Layer 12 of a small transformer language model trained on English Wikipedia (15 layers, counted from 0, width 96).
A neuron adds its activation times its output weights to the MLP's output. To switch it off is to set its activation to zero at one token and run the rest of the model.

Output weights of the MLP neurons that the questions are about. A number n stands for n times 0.00095.
n39: -41 -30 71 -171 234 343 37 132 41 -131 54 -88 94 -6 -76 60 169 42 -282 48 71 -45 -146 -403 -205 97 47 -113 -100 19 -222 -46 72 -119 -158 -116 -175 -33 61 220 -90 -49 -154 157 -27 20 118 -68 -82 239 -70 79 90 -143 -72 67 31 -278 126 -45 -109 36 130 -39 -171 433 17 2 -122 -130 -75 409 68 161 456 18 -217 -94 -130 22 326 -51 -145 -76 144 4 80 -293 -90 345 -92 194 48 -346 1 244
n56: 35 -77 -62 26 -179 -66 -161 -177 -162 22 83 73 151 164 -81 0 -249 -45 71 5 -333 124 -205 -240 65 -82 -13 -147 -436 -13 69 -114 116 -145 56 -37 75 60 -63 36 -82 -54 -39 30 -17 177 158 219 292 119 239 7 -16 170 17 -107 169 100 124 -15 318 254 -118 138 209 71 -108 -267 -24 -41 176 194 78 103 -94 -268 -66 34 99 -40 -70 350 -231 -91 -249 -125 -81 86 -236 214 111 -23 -89 -49 171 -148
n71: -42 -26 151 93 -96 252 -66 -309 210 30 -4 -25 120 58 -117 -170 2 -35 124 -193 36 -22 -149 -100 -73 -194 302 -42 194 124 359 -122 -73 187 -152 133 -113 -256 69 -26 -231 -13 183 156 -131 -51 -12 220 -75 -15 27 -3 -230 -140 -108 46 48 209 -89 -336 -6 60 170 -2 -47 -94 -194 -25 -137 -17 145 13 134 73 238 55 4 59 -46 64 -79 -305 -36 97 135 -181 40 -219 135 65 143 222 -137 -61 -171 125
n76: 127 54 -100 -150 -106 -243 -211 -105 18 43 219 -34 -6 129 -72 -148 61 48 208 80 3 94 73 125 -55 -147 83 -38 -16 115 244 43 -115 196 182 -97 -145 -109 -121 286 -148 0 281 4 -176 23 124 -62 -63 -180 224 45 -193 26 -277 -72 -108 21 -133 13 165 -144 33 192 232 -152 132 -105 68 27 -197 -131 147 -6 -288 -123 54 -129 273 60 171 56 41 79 -379 -17 118 -126 221 125 -72 232 -38 -342 181 186
n139: 90 106 26 97 -98 45 144 -205 -178 65 -44 -27 351 72 -88 17 -16 -30 -89 109 387 -107 -26 69 -156 155 7 -88 -305 128 -211 -32 103 -77 -12 2 -41 147 200 66 68 -112 41 126 43 148 -75 5 -217 -1 -58 -131 48 111 105 -16 -72 91 88 -152 -67 229 60 -55 -143 47 -77 -81 7 -80 -86 -47 -64 67 115 14 1 -78 -59 72 170 89 148 -36 -51 114 39 -94 96 -86 -251 70 -279 -52 -385 227
n142: -298 -18 99 -256 51 9 -124 -47 334 -273 71 -186 55 -124 166 72 209 68 -184 150 -23 -131 85 -20 -142 -256 17 -113 73 14 118 5 -115 -160 78 16 32 -92 235 -81 121 60 244 286 -35 -261 61 84 -24 -103 -169 -108 128 -132 -291 -26 121 -54 102 186 -57 66 -53 -100 86 171 -95 63 162 -34 -17 189 111 -160 -285 105 135 -187 -176 93 254 -15 74 30 165 42 72 77 -39 53 -207 215 27 24 38 -27
n151: -6 37 -37 100 -53 -217 165 -130 -109 8 52 -158 279 -199 69 16 39 -110 83 -179 -80 143 28 75 -20 -230 32 -114 147 220 76 -87 -295 -198 205 1 -40 254 46 10 -304 -24 -77 224 -110 -208 -21 31 76 17 10 -71 -335 248 32 257 -377 29 -14 70 248 120 139 98 89 349 144 -78 109 -236 -220 -21 23 -211 127 40 -121 -87 -211 43 136 -116 -34 3 -80 -96 278 -44 -132 -60 -12 324 -120 -4 77 146
n153: -232 -105 201 54 110 -86 -129 -208 324 324 -139 59 295 -467 160 -26 -1 -10 10 -187 -31 35 -261 48 -245 7 -401 133 138 -232 53 20 171 -120 69 -12 158 115 204 126 67 165 -146 280 -182 -242 -48 -66 49 -25 -86 -45 -59 218 -15 -183 -171 -155 -288 -63 171 39 204 -131 122 20 92 -12 -260 -361 68 -45 -4 74 -92 168 247 -147 -2 147 257 -131 -91 45 11 -47 122 -74 -71 12 121 405 127 41 234 -99
n157: 72 -101 -291 186 85 -167 177 85 110 -105 -89 -139 -197 395 -60 167 122 179 270 237 -68 152 -265 141 -190 -13 -128 37 164 -257 94 -83 -71 -93 -70 -75 -163 -28 -286 2 -329 52 211 -130 238 -20 220 0 61 107 26 -35 -24 24 -211 337 222 -114 56 -40 136 -304 80 145 -23 -113 -124 404 -25 -13 165 -28 -33 121 -189 53 -75 -294 263 63 57 157 68 63 -85 -271 79 -13 65 -329 -18 -109 170 -256 -159 -92
n159: 32 -38 -99 131 -93 35 227 -67 40 -132 -27 25 -76 51 -167 -149 10 -129 -162 -79 40 -35 -173 -28 -284 -76 -98 209 -16 -92 -165 77 225 -200 61 145 -38 -233 31 27 -10 13 -321 225 -157 97 166 129 -73 4 -7 13 84 -251 24 103 62 61 -71 -116 60 -101 -99 203 108 21 239 -300 240 23 -187 186 -114 40 99 77 6 68 277 -47 68 160 175 182 95 127 42 -41 -178 42 -294 -44 84 211 21 -80
n164: 55 37 219 -32 -90 8 129 195 -134 5 -126 200 -47 63 -214 162 -272 225 -99 49 93 90 -40 197 70 -32 33 -50 -8 -180 -111 176 176 375 -323 219 93 191 249 -42 84 -76 -251 178 -41 -77 -143 -120 151 -2 -153 -88 -238 26 -148 -112 197 -111 -9 -218 -13 -57 -139 81 -53 -72 235 60 189 -73 168 81 -285 156 191 -85 145 -122 -136 -15 136 -120 -96 65 -358 140 -18 198 -210 -158 -395 -6 -258 25 28 114
n170: -195 227 361 31 -21 86 -60 60 -89 208 133 -42 103 331 0 59 -33 182 -100 -13 34 97 -307 0 -91 -156 121 -191 -198 125 77 -30 -185 4 4 -241 -148 -7 154 43 -387 28 -155 205 -195 5 168 -41 -43 3 102 -137 -36 320 35 -162 239 90 -204 -76 -23 45 -2 -144 253 87 -407 80 310 -62 -192 137 -147 -268 320 -9 48 73 -267 -43 271 -57 330 141 -277 -201 114 -128 -218 -275 172 45 59 144 210 -173
n195: -110 213 -131 112 5 2 115 110 199 46 82 -164 74 -121 21 250 -169 53 -222 142 -239 -46 215 147 73 -183 189 51 70 30 -48 30 114 -65 -195 27 -125 -21 105 -66 25 45 104 -177 -185 -267 -115 73 77 169 113 -169 108 193 -66 48 -143 -104 -67 -200 -60 81 184 208 204 59 -102 -2 -115 -17 72 116 -41 167 -196 -85 10 75 -7 -83 -135 -7 215 -95 -85 -4 -288 202 21 -63 52 -2 -25 -118 -82 -229
n204: 63 -295 -101 -20 -83 -13 -135 65 -17 -49 -312 -124 -6 122 -102 153 174 38 -47 -173 4 52 -149 68 54 84 -61 177 82 -31 -250 65 251 81 -110 206 48 81 145 -29 -21 -50 -236 94 -23 -245 -8 -33 160 175 8 14 7 -218 32 231 -141 -67 171 -146 -34 90 -3 12 -67 298 34 98 -51 -96 -371 167 96 48 -248 132 -261 39 -14 127 119 187 59 -134 -113 347 96 -195 23 171 -115 102 -1 -245 43 99
n224: 319 110 33 252 9 -104 -242 -155 -10 82 -128 -195 -53 -92 -114 51 26 -55 132 -6 69 -167 -101 -170 64 205 -13 7 -223 130 220 -204 189 -121 -261 167 -39 35 80 34 233 165 237 18 -207 28 151 -470 354 142 23 -93 -64 -46 -198 192 -106 -57 11 -245 -83 77 -94 189 340 118 -244 98 112 -105 -120 76 68 -7 101 -80 73 -127 -178 -6 276 -269 -88 224 -117 65 -73 106 -48 60 33 -164 200 -185 -19 -7
n255: 24 -1 -9 -200 -84 86 63 205 -55 -309 177 322 245 -12 -2 -37 57 -124 58 -19 -4 73 5 -154 -69 178 -18 -10 -27 207 351 -32 -109 1 -88 15 -109 476 -408 -27 -61 31 63 249 159 -152 -45 32 353 -79 -22 -222 -141 2 -97 -149 350 171 341 123 -46 -93 77 -23 109 -58 -83 -93 39 -230 51 43 -143 -102 442 -64 -93 -91 -397 -179 400 -164 -89 -194 17 -137 -211 -53 144 -102 -6 -32 -53 33 -20 -102

Each question names a token from some text and the token that comes next. It shows the activations a of the neurons there, in the order above. A number n stands for n times 0.013.

Then comes g, the gradient of the next token's log-probability with respect to the MLP's output, scaled to length 1. A neuron's effect is roughly proportional to its activation times (output weights . g). A number n stands for n times 0.00083.

"7", then " |"
a: -8 -11 238 11 0 -1 -2 -12 -13 0 0 0 62 -9 0 0
g: -80 -55 104 -148 -110 336 57 61 3 21 -10 -131 74 16 -9 -242 71 33 79 -113 -129 42 -182 -27 -95 -146 -22 84 -62 -45 -220 64 -16 15 115 1 100 59 158 4 158 -48 108 162 -163 -111 75 -8 -50 85 178 -26 -218 -120 -106 75 139 -51 -198 -128 163 81 160 -36 -205 -179 106 57 105 -272 23 -28 50 74 -29 305 286 97 -60 34 72 277 -137 -251 -155 -26 -78 -48 -15 5 -9 70 9 -46 158 33
Which neuron, switched off, lowers the next token's probability most? n71

"o", then "b"
a: 0 133 0 0 53 0 0 0 0 -7 -1 -8 -10 0 -12 0
g: 71 -23 -164 7 21 -207 -66 26 242 62 60 -117 42 -60 95 -142 -89 182 52 -46 255 30 269 95 182 196 17 -94 187 -45 -86 227 239 3 -65 -18 -134 -239 216 77 -72 102 -121 -169 -187 -243 -215 155 -64 58 -19 154 -126 25 -2 -21 -30 65 -31 -19 -57 61 -139 206 105 12 9 71 -13 -65 10 -170 -206 93 -128 -8 -71 -90 146 -52 180 167 -97 -122 40 18 31 2 -52 52 -63 -1 -160 25 -269 39
Which neuron, switched off, raises the next token's probability most? n56

" ", then "1"
a: 0 80 180 278 0 -10 -13 119 -4 0 0 -8 99 -3 0 -13
g: -76 69 166 -185 40 22 19 -56 133 -6 -260 213 -175 104 -29 -127 115 -171 -279 -65 20 177 -92 15 13 -41 108 -72 56 44 -68 76 -145 133 67 23 176 -64 19 12 26 84 148 171 -5 20 38 113 2 -333 -184 4 48 39 -128 45 -177 42 89 -17 -65 7 -20 -105 265 182 75 60 -108 -139 -222 46 -56 182 -148 310 -47 -47 -83 -19 190 21 56 25 -165 -127 -98 37 -60 22 74 47 109 -165 -208 241
Which neuron, switched off, raises the next token's probability most? n56

"ed", then " m"
a: 90 0 0 0 0 8 -6 0 28 0 318 0 73 28 164 8
g: -43 219 132 183 54 -85 64 -68 -198 245 -186 88 12 -52 8 -1 -22 -95 147 24 -15 45 -150 47 13 -27 -187 -180 -117 48 142 85 77 6 134 -67 -109 -151 -9 -87 -5 -104 -86 154 -151 -18 68 33 37 13 -70 -79 71 -13 -28 390 -56 301 -58 -52 242 -101 56 102 17 18 8 -64 -70 149 -66 -133 -74 113 224 -59 4 -200 -32 -173 207 147 42 -87 -272 -69 239 -78 -122 -35 55 -208 159 -59 -9 -140
Which two neurons, each switched off alone, lower its probability most, in order? n224, n164

" S", then "ch"
a: 0 0 0 0 99 -10 0 -5 0 -8 0 0 108 -10 0 33
g: -71 37 -59 -106 96 -6 -72 -27 -136 29 31 -91 210 -1 -20 147 0 -104 -111 -91 -50 -35 -14 351 -8 126 -114 18 106 96 -77 -31 34 -3 127 -12 -143 200 163 -254 -138 3 -84 54 37 -120 -165 -103 45 243 38 78 -31 -285 -27 -11 -123 -92 109 9 -50 132 87 122 -169 299 -291 208 49 -186 55 55 -211 86 29 -100 -17 -117 -97 29 143 -52 189 -110 -33 86 163 20 221 74 -147 159 -133 -11 73 -127
Which two neurons, each switched off alone, lower its probability most, in order? n139, n195

" w", then "he"
a: -2 -11 -10 -6 110 -5 -2 -2 0 -4 77 -10 -9 0 -7 182
g: -145 -185 10 -150 140 -95 -91 1 -40 -52 136 -174 218 -4 -211 191 159 -129 39 -75 -238 -1 33 -77 203 -4 -82 146 109 -35 -84 174 -44 64 257 158 38 205 163 -129 -8 -190 137 -124 86 -52 169 87 35 53 -53 -33 -11 -242 -37 -127 8 -63 -88 208 -54 -165 9 62 -51 45 -224 -157 -49 -27 54 -121 -243 120 63 43 247 110 -69 -91 17 -127 120 139 -11 116 69 -59 87 118 175 -93 -65 -150 -109 114
Which neuron, switched off, raises the next token's probability most? n139

"ts", then "\n"
a: -7 -10 0 0 168 -12 28 0 0 0 32 -1 258 -7 -13 0
g: -2 24 -73 184 -26 -21 -221 231 92 17 19 -90 -106 45 -49 -171 -93 24 -126 10 -37 -225 239 -75 -108 199 95 -42 -14 75 7 -105 -162 -301 -323 210 -87 -158 -184 -12 52 -19 244 116 42 -62 -106 169 -52 -30 -45 138 170 -50 19 -90 162 -31 -66 -64 48 19 86 -112 -28 132 -105 -52 -136 -54 -153 -4 74 238 -154 53 12 101 211 -20 -213 226 65 -91 239 18 36 -10 73 114 41 116 -6 -67 157 -8
Which neuron, switched off, lowers the next token's probability most? n195

" con", then "t"
a: 0 -13 0 -9 -7 -5 0 44 -13 -12 96 42 0 75 0 -1
g: 11 102 60 13 81 12 -122 22 -72 19 -5 29 -114 97 68 30 77 -2 62 119 -2 -43 253 -173 26 57 -20 41 63 -81 242 150 -106 -16 86 118 -16 70 51 170 70 -201 -6 -121 5 102 -147 -313 -342 84 103 -13 -85 176 83 11 -149 27 -151 143 94 83 -90 -23 -80 9 318 191 -162 89 -100 -153 -312 159 27 45 219 -22 -145 19 -121 -260 -193 86 7 67 -91 -32 -3 -67 -29 114 -195 -142 93 -33
Which neuron, switched off, lowers the next token's probability most? n164

",", then " and"
a: -2 -1 0 0 -12 -5 0 0 0 -2 143 0 0 -2 -3 -1
g: -238 21 46 -57 -35 -129 34 115 203 38 108 -131 -150 -113 14 39 102 -200 -75 -87 4 -69 -62 38 -265 112 168 104 -17 -36 -253 -19 75 14 25 221 21 246 -85 182 123 85 188 -117 -62 -15 -175 45 10 -6 -134 70 -47 193 -32 -143 -12 90 12 -164 -135 33 102 56 231 36 -181 -80 -83 188 -49 213 20 -83 -176 184 73 28 -249 -89 -80 1 -33 -79 201 -50 -19 80 77 94 -243 215 37 -51 -163 156
Which neuron, switched off, raises the next token's probability most? n164

" to", then " c"
a: -4 0 -13 0 -10 -8 0 -11 -10 -11 176 -1 42 127 -9 0
g: -93 300 102 -89 -11 -303 115 -9 -113 150 -89 -132 45 125 99 192 -108 14 -147 -227 -9 -33 -5 -14 30 -51 -9 -17 12 189 157 -99 -86 0 30 44 20 81 84 -121 147 -181 -132 97 110 -149 -160 -36 154 3 -107 -193 43 -28 43 247 126 276 -135 -41 22 -67 -121 113 172 -149 3 -84 -23 33 217 180 -33 9 -27 13 76 48 37 -32 44 76 33 -172 -87 -178 253 16 -126 -146 -197 -213 231 76 -23 -75
Which neuron, switched off, lowers the next token's probability most? n164

" ", then "="
a: -5 -2 0 -12 96 0 -9 0 0 0 0 0 136 0 -1 -5
g: 73 60 -42 8 -7 -70 -114 214 -89 -3 99 -57 69 -160 54 131 -213 188 -113 92 230 240 217 14 -47 -6 -63 155 225 -264 8 59 -3 86 -138 30 224 -85 29 -268 60 45 89 -104 -98 -21 -109 -277 -46 -27 -69 -266 145 -148 196 -83 -12 -134 133 35 -176 -17 -53 80 214 2 -108 85 -143 175 -84 -130 124 -224 -99 1 101 26 -5 -46 101 -28 85 116 97 8 -117 36 -133 -3 70 -127 159 71 -5 -121
Which neuron, switched off, lowers the next token's probability most? n195

"d", then "h"
a: -12 338 -2 -7 -10 -4 0 -2 14 23 0 -10 -8 -11 -9 36
g: 22 53 -121 25 -118 -60 -269 26 -154 -141 188 -180 142 128 -238 -57 67 -114 48 -71 -35 101 -102 16 39 -102 98 227 -170 -216 -74 114 18 93 -10 -111 -80 62 -7 4 -16 -66 216 28 -31 119 -52 40 -23 106 -20 -80 -46 96 -92 34 152 -19 21 -109 -20 57 35 -28 40 16 -334 -37 29 34 245 -179 -122 108 13 -92 171 25 45 0 192 -280 135 360 -46 101 36 123 -108 124 273 108 -114 13 -205 -20
Which neuron, switched off, lowers the next token's probability most? n56

"ill", then "ard"
a: -5 -8 -2 -2 -3 0 0 -2 71 -2 0 0 200 0 0 -8
g: 29 -131 -138 157 136 82 6 106 273 -180 92 79 -77 -123 -24 -87 71 49 147 208 71 -18 14 -24 -155 -120 -186 -34 106 -160 32 -47 45 -65 -191 59 12 -167 -114 200 -48 -10 -113 123 -122 115 181 -62 -156 214 140 -27 15 -86 -57 -73 -155 182 140 18 65 81 97 54 208 15 82 108 -154 -132 -25 -66 123 -18 -159 171 139 -91 -329 -226 57 -105 160 -223 87 103 104 28 52 -266 -14 -86 100 -42 -54 1
Which neuron, switched off, lowers the next token's probability most? n157

"ar", then "n"
a: 46 0 -2 0 0 -12 -13 202 -5 -1 275 97 -2 0 -4 0
g: -25 41 -133 38 117 77 16 -44 -10 -175 108 85 68 -262 14 32 -308 -86 -51 -190 -79 -84 260 13 -295 -146 -88 5 -19 150 -30 29 113 87 45 -162 240 -183 -2 71 13 168 3 328 -87 80 -19 173 69 -57 -218 -173 65 18 27 -23 6 57 168 152 138 158 132 -37 -142 -113 -12 39 -6 -72 60 -27 63 -13 -30 136 211 -22 31 -86 -55 -145 26 -145 79 -187 -105 91 -99 -259 -10 224 113 -64 127 12
Which neuron, switched off, lowers the next token's probability most? n153

"d", then "i"
a: -1 100 0 35 -12 -6 0 -2 7 139 -2 0 45 31 -4 0
g: 261 20 72 -20 95 -28 158 198 -50 -50 26 -92 49 28 245 -36 98 -95 -55 31 -182 104 37 -89 -154 -402 5 -35 -28 -45 -68 0 -261 -53 123 135 -158 -51 -30 74 -69 -117 -188 55 -85 40 6 -62 -134 -25 -31 23 -34 -11 80 138 66 -32 -23 -31 25 34 218 44 -44 -47 248 -194 -84 70 -201 208 47 -189 134 -81 -364 -59 -98 -64 126 242 115 14 -28 156 119 -190 9 95 90 2 191 -22 123 7
Which neuron, switched off, lowers the next token's probability most? n159

" and", then " d"
a: 0 0 0 0 -10 -13 0 -10 0 -12 296 0 -13 1 -7 0
g: 70 6 66 -155 -192 133 74 -127 38 -31 -95 22 -185 -36 -78 -87 -55 68 -63 -77 67 -172 -20 -103 -69 194 -74 48 -49 161 -59 157 -85 -62 14 -28 171 53 -29 83 -70 -230 15 106 31 45 94 2 163 87 -63 91 -108 -231 -213 124 99 275 -41 -106 -142 163 252 -163 146 39 -30 -57 130 113 -79 134 136 27 -43 -9 -44 -244 34 142 92 -35 13 -186 105 -64 357 -22 -244 -29 -196 -135 -45 89 -35 267
Which neuron, switched off, lowers the next token's probability most? n164

"up", then " as"
a: -3 -1 -8 -10 15 116 0 0 -12 -12 -9 -2 83 44 -2 -4
g: -26 76 -61 -220 -4 279 -256 79 -150 75 146 -74 26 18 -15 115 -36 32 -204 161 32 -169 -83 0 -327 15 56 11 78 -12 27 -15 -72 -15 28 -170 114 153 -68 -125 -234 -109 -108 84 -24 92 -60 74 -72 -57 108 53 150 -13 93 -131 -149 -146 216 214 -96 -20 108 -112 -95 65 152 26 -140 142 74 -16 63 -142 -117 82 -43 -68 -181 92 6 -66 96 131 254 19 127 -111 132 -169 -28 296 128 185 -176 8
Which neuron, switched off, raises the next token's probability most? n195

"8", then "6"
a: -7 0 -9 122 0 -13 186 -1 35 0 0 0 121 -13 289 0
g: 46 56 -245 99 78 121 62 129 -96 334 -176 193 -55 -74 -118 -11 233 190 -213 -86 -76 75 -161 -11 181 131 32 81 132 -41 -17 -207 133 -77 49 136 -208 -88 52 175 0 115 -124 75 317 85 -14 -178 -54 54 85 64 -55 39 5 12 15 -61 -225 -62 187 -138 5 32 109 -4 -203 90 -30 -148 -199 -104 -27 94 106 -196 -132 -50 62 -2 -172 59 179 105 -90 26 -82 42 -14 103 -38 -107 -154 -95 -123 59
Which neuron, switched off, lowers the next token's probability most? n224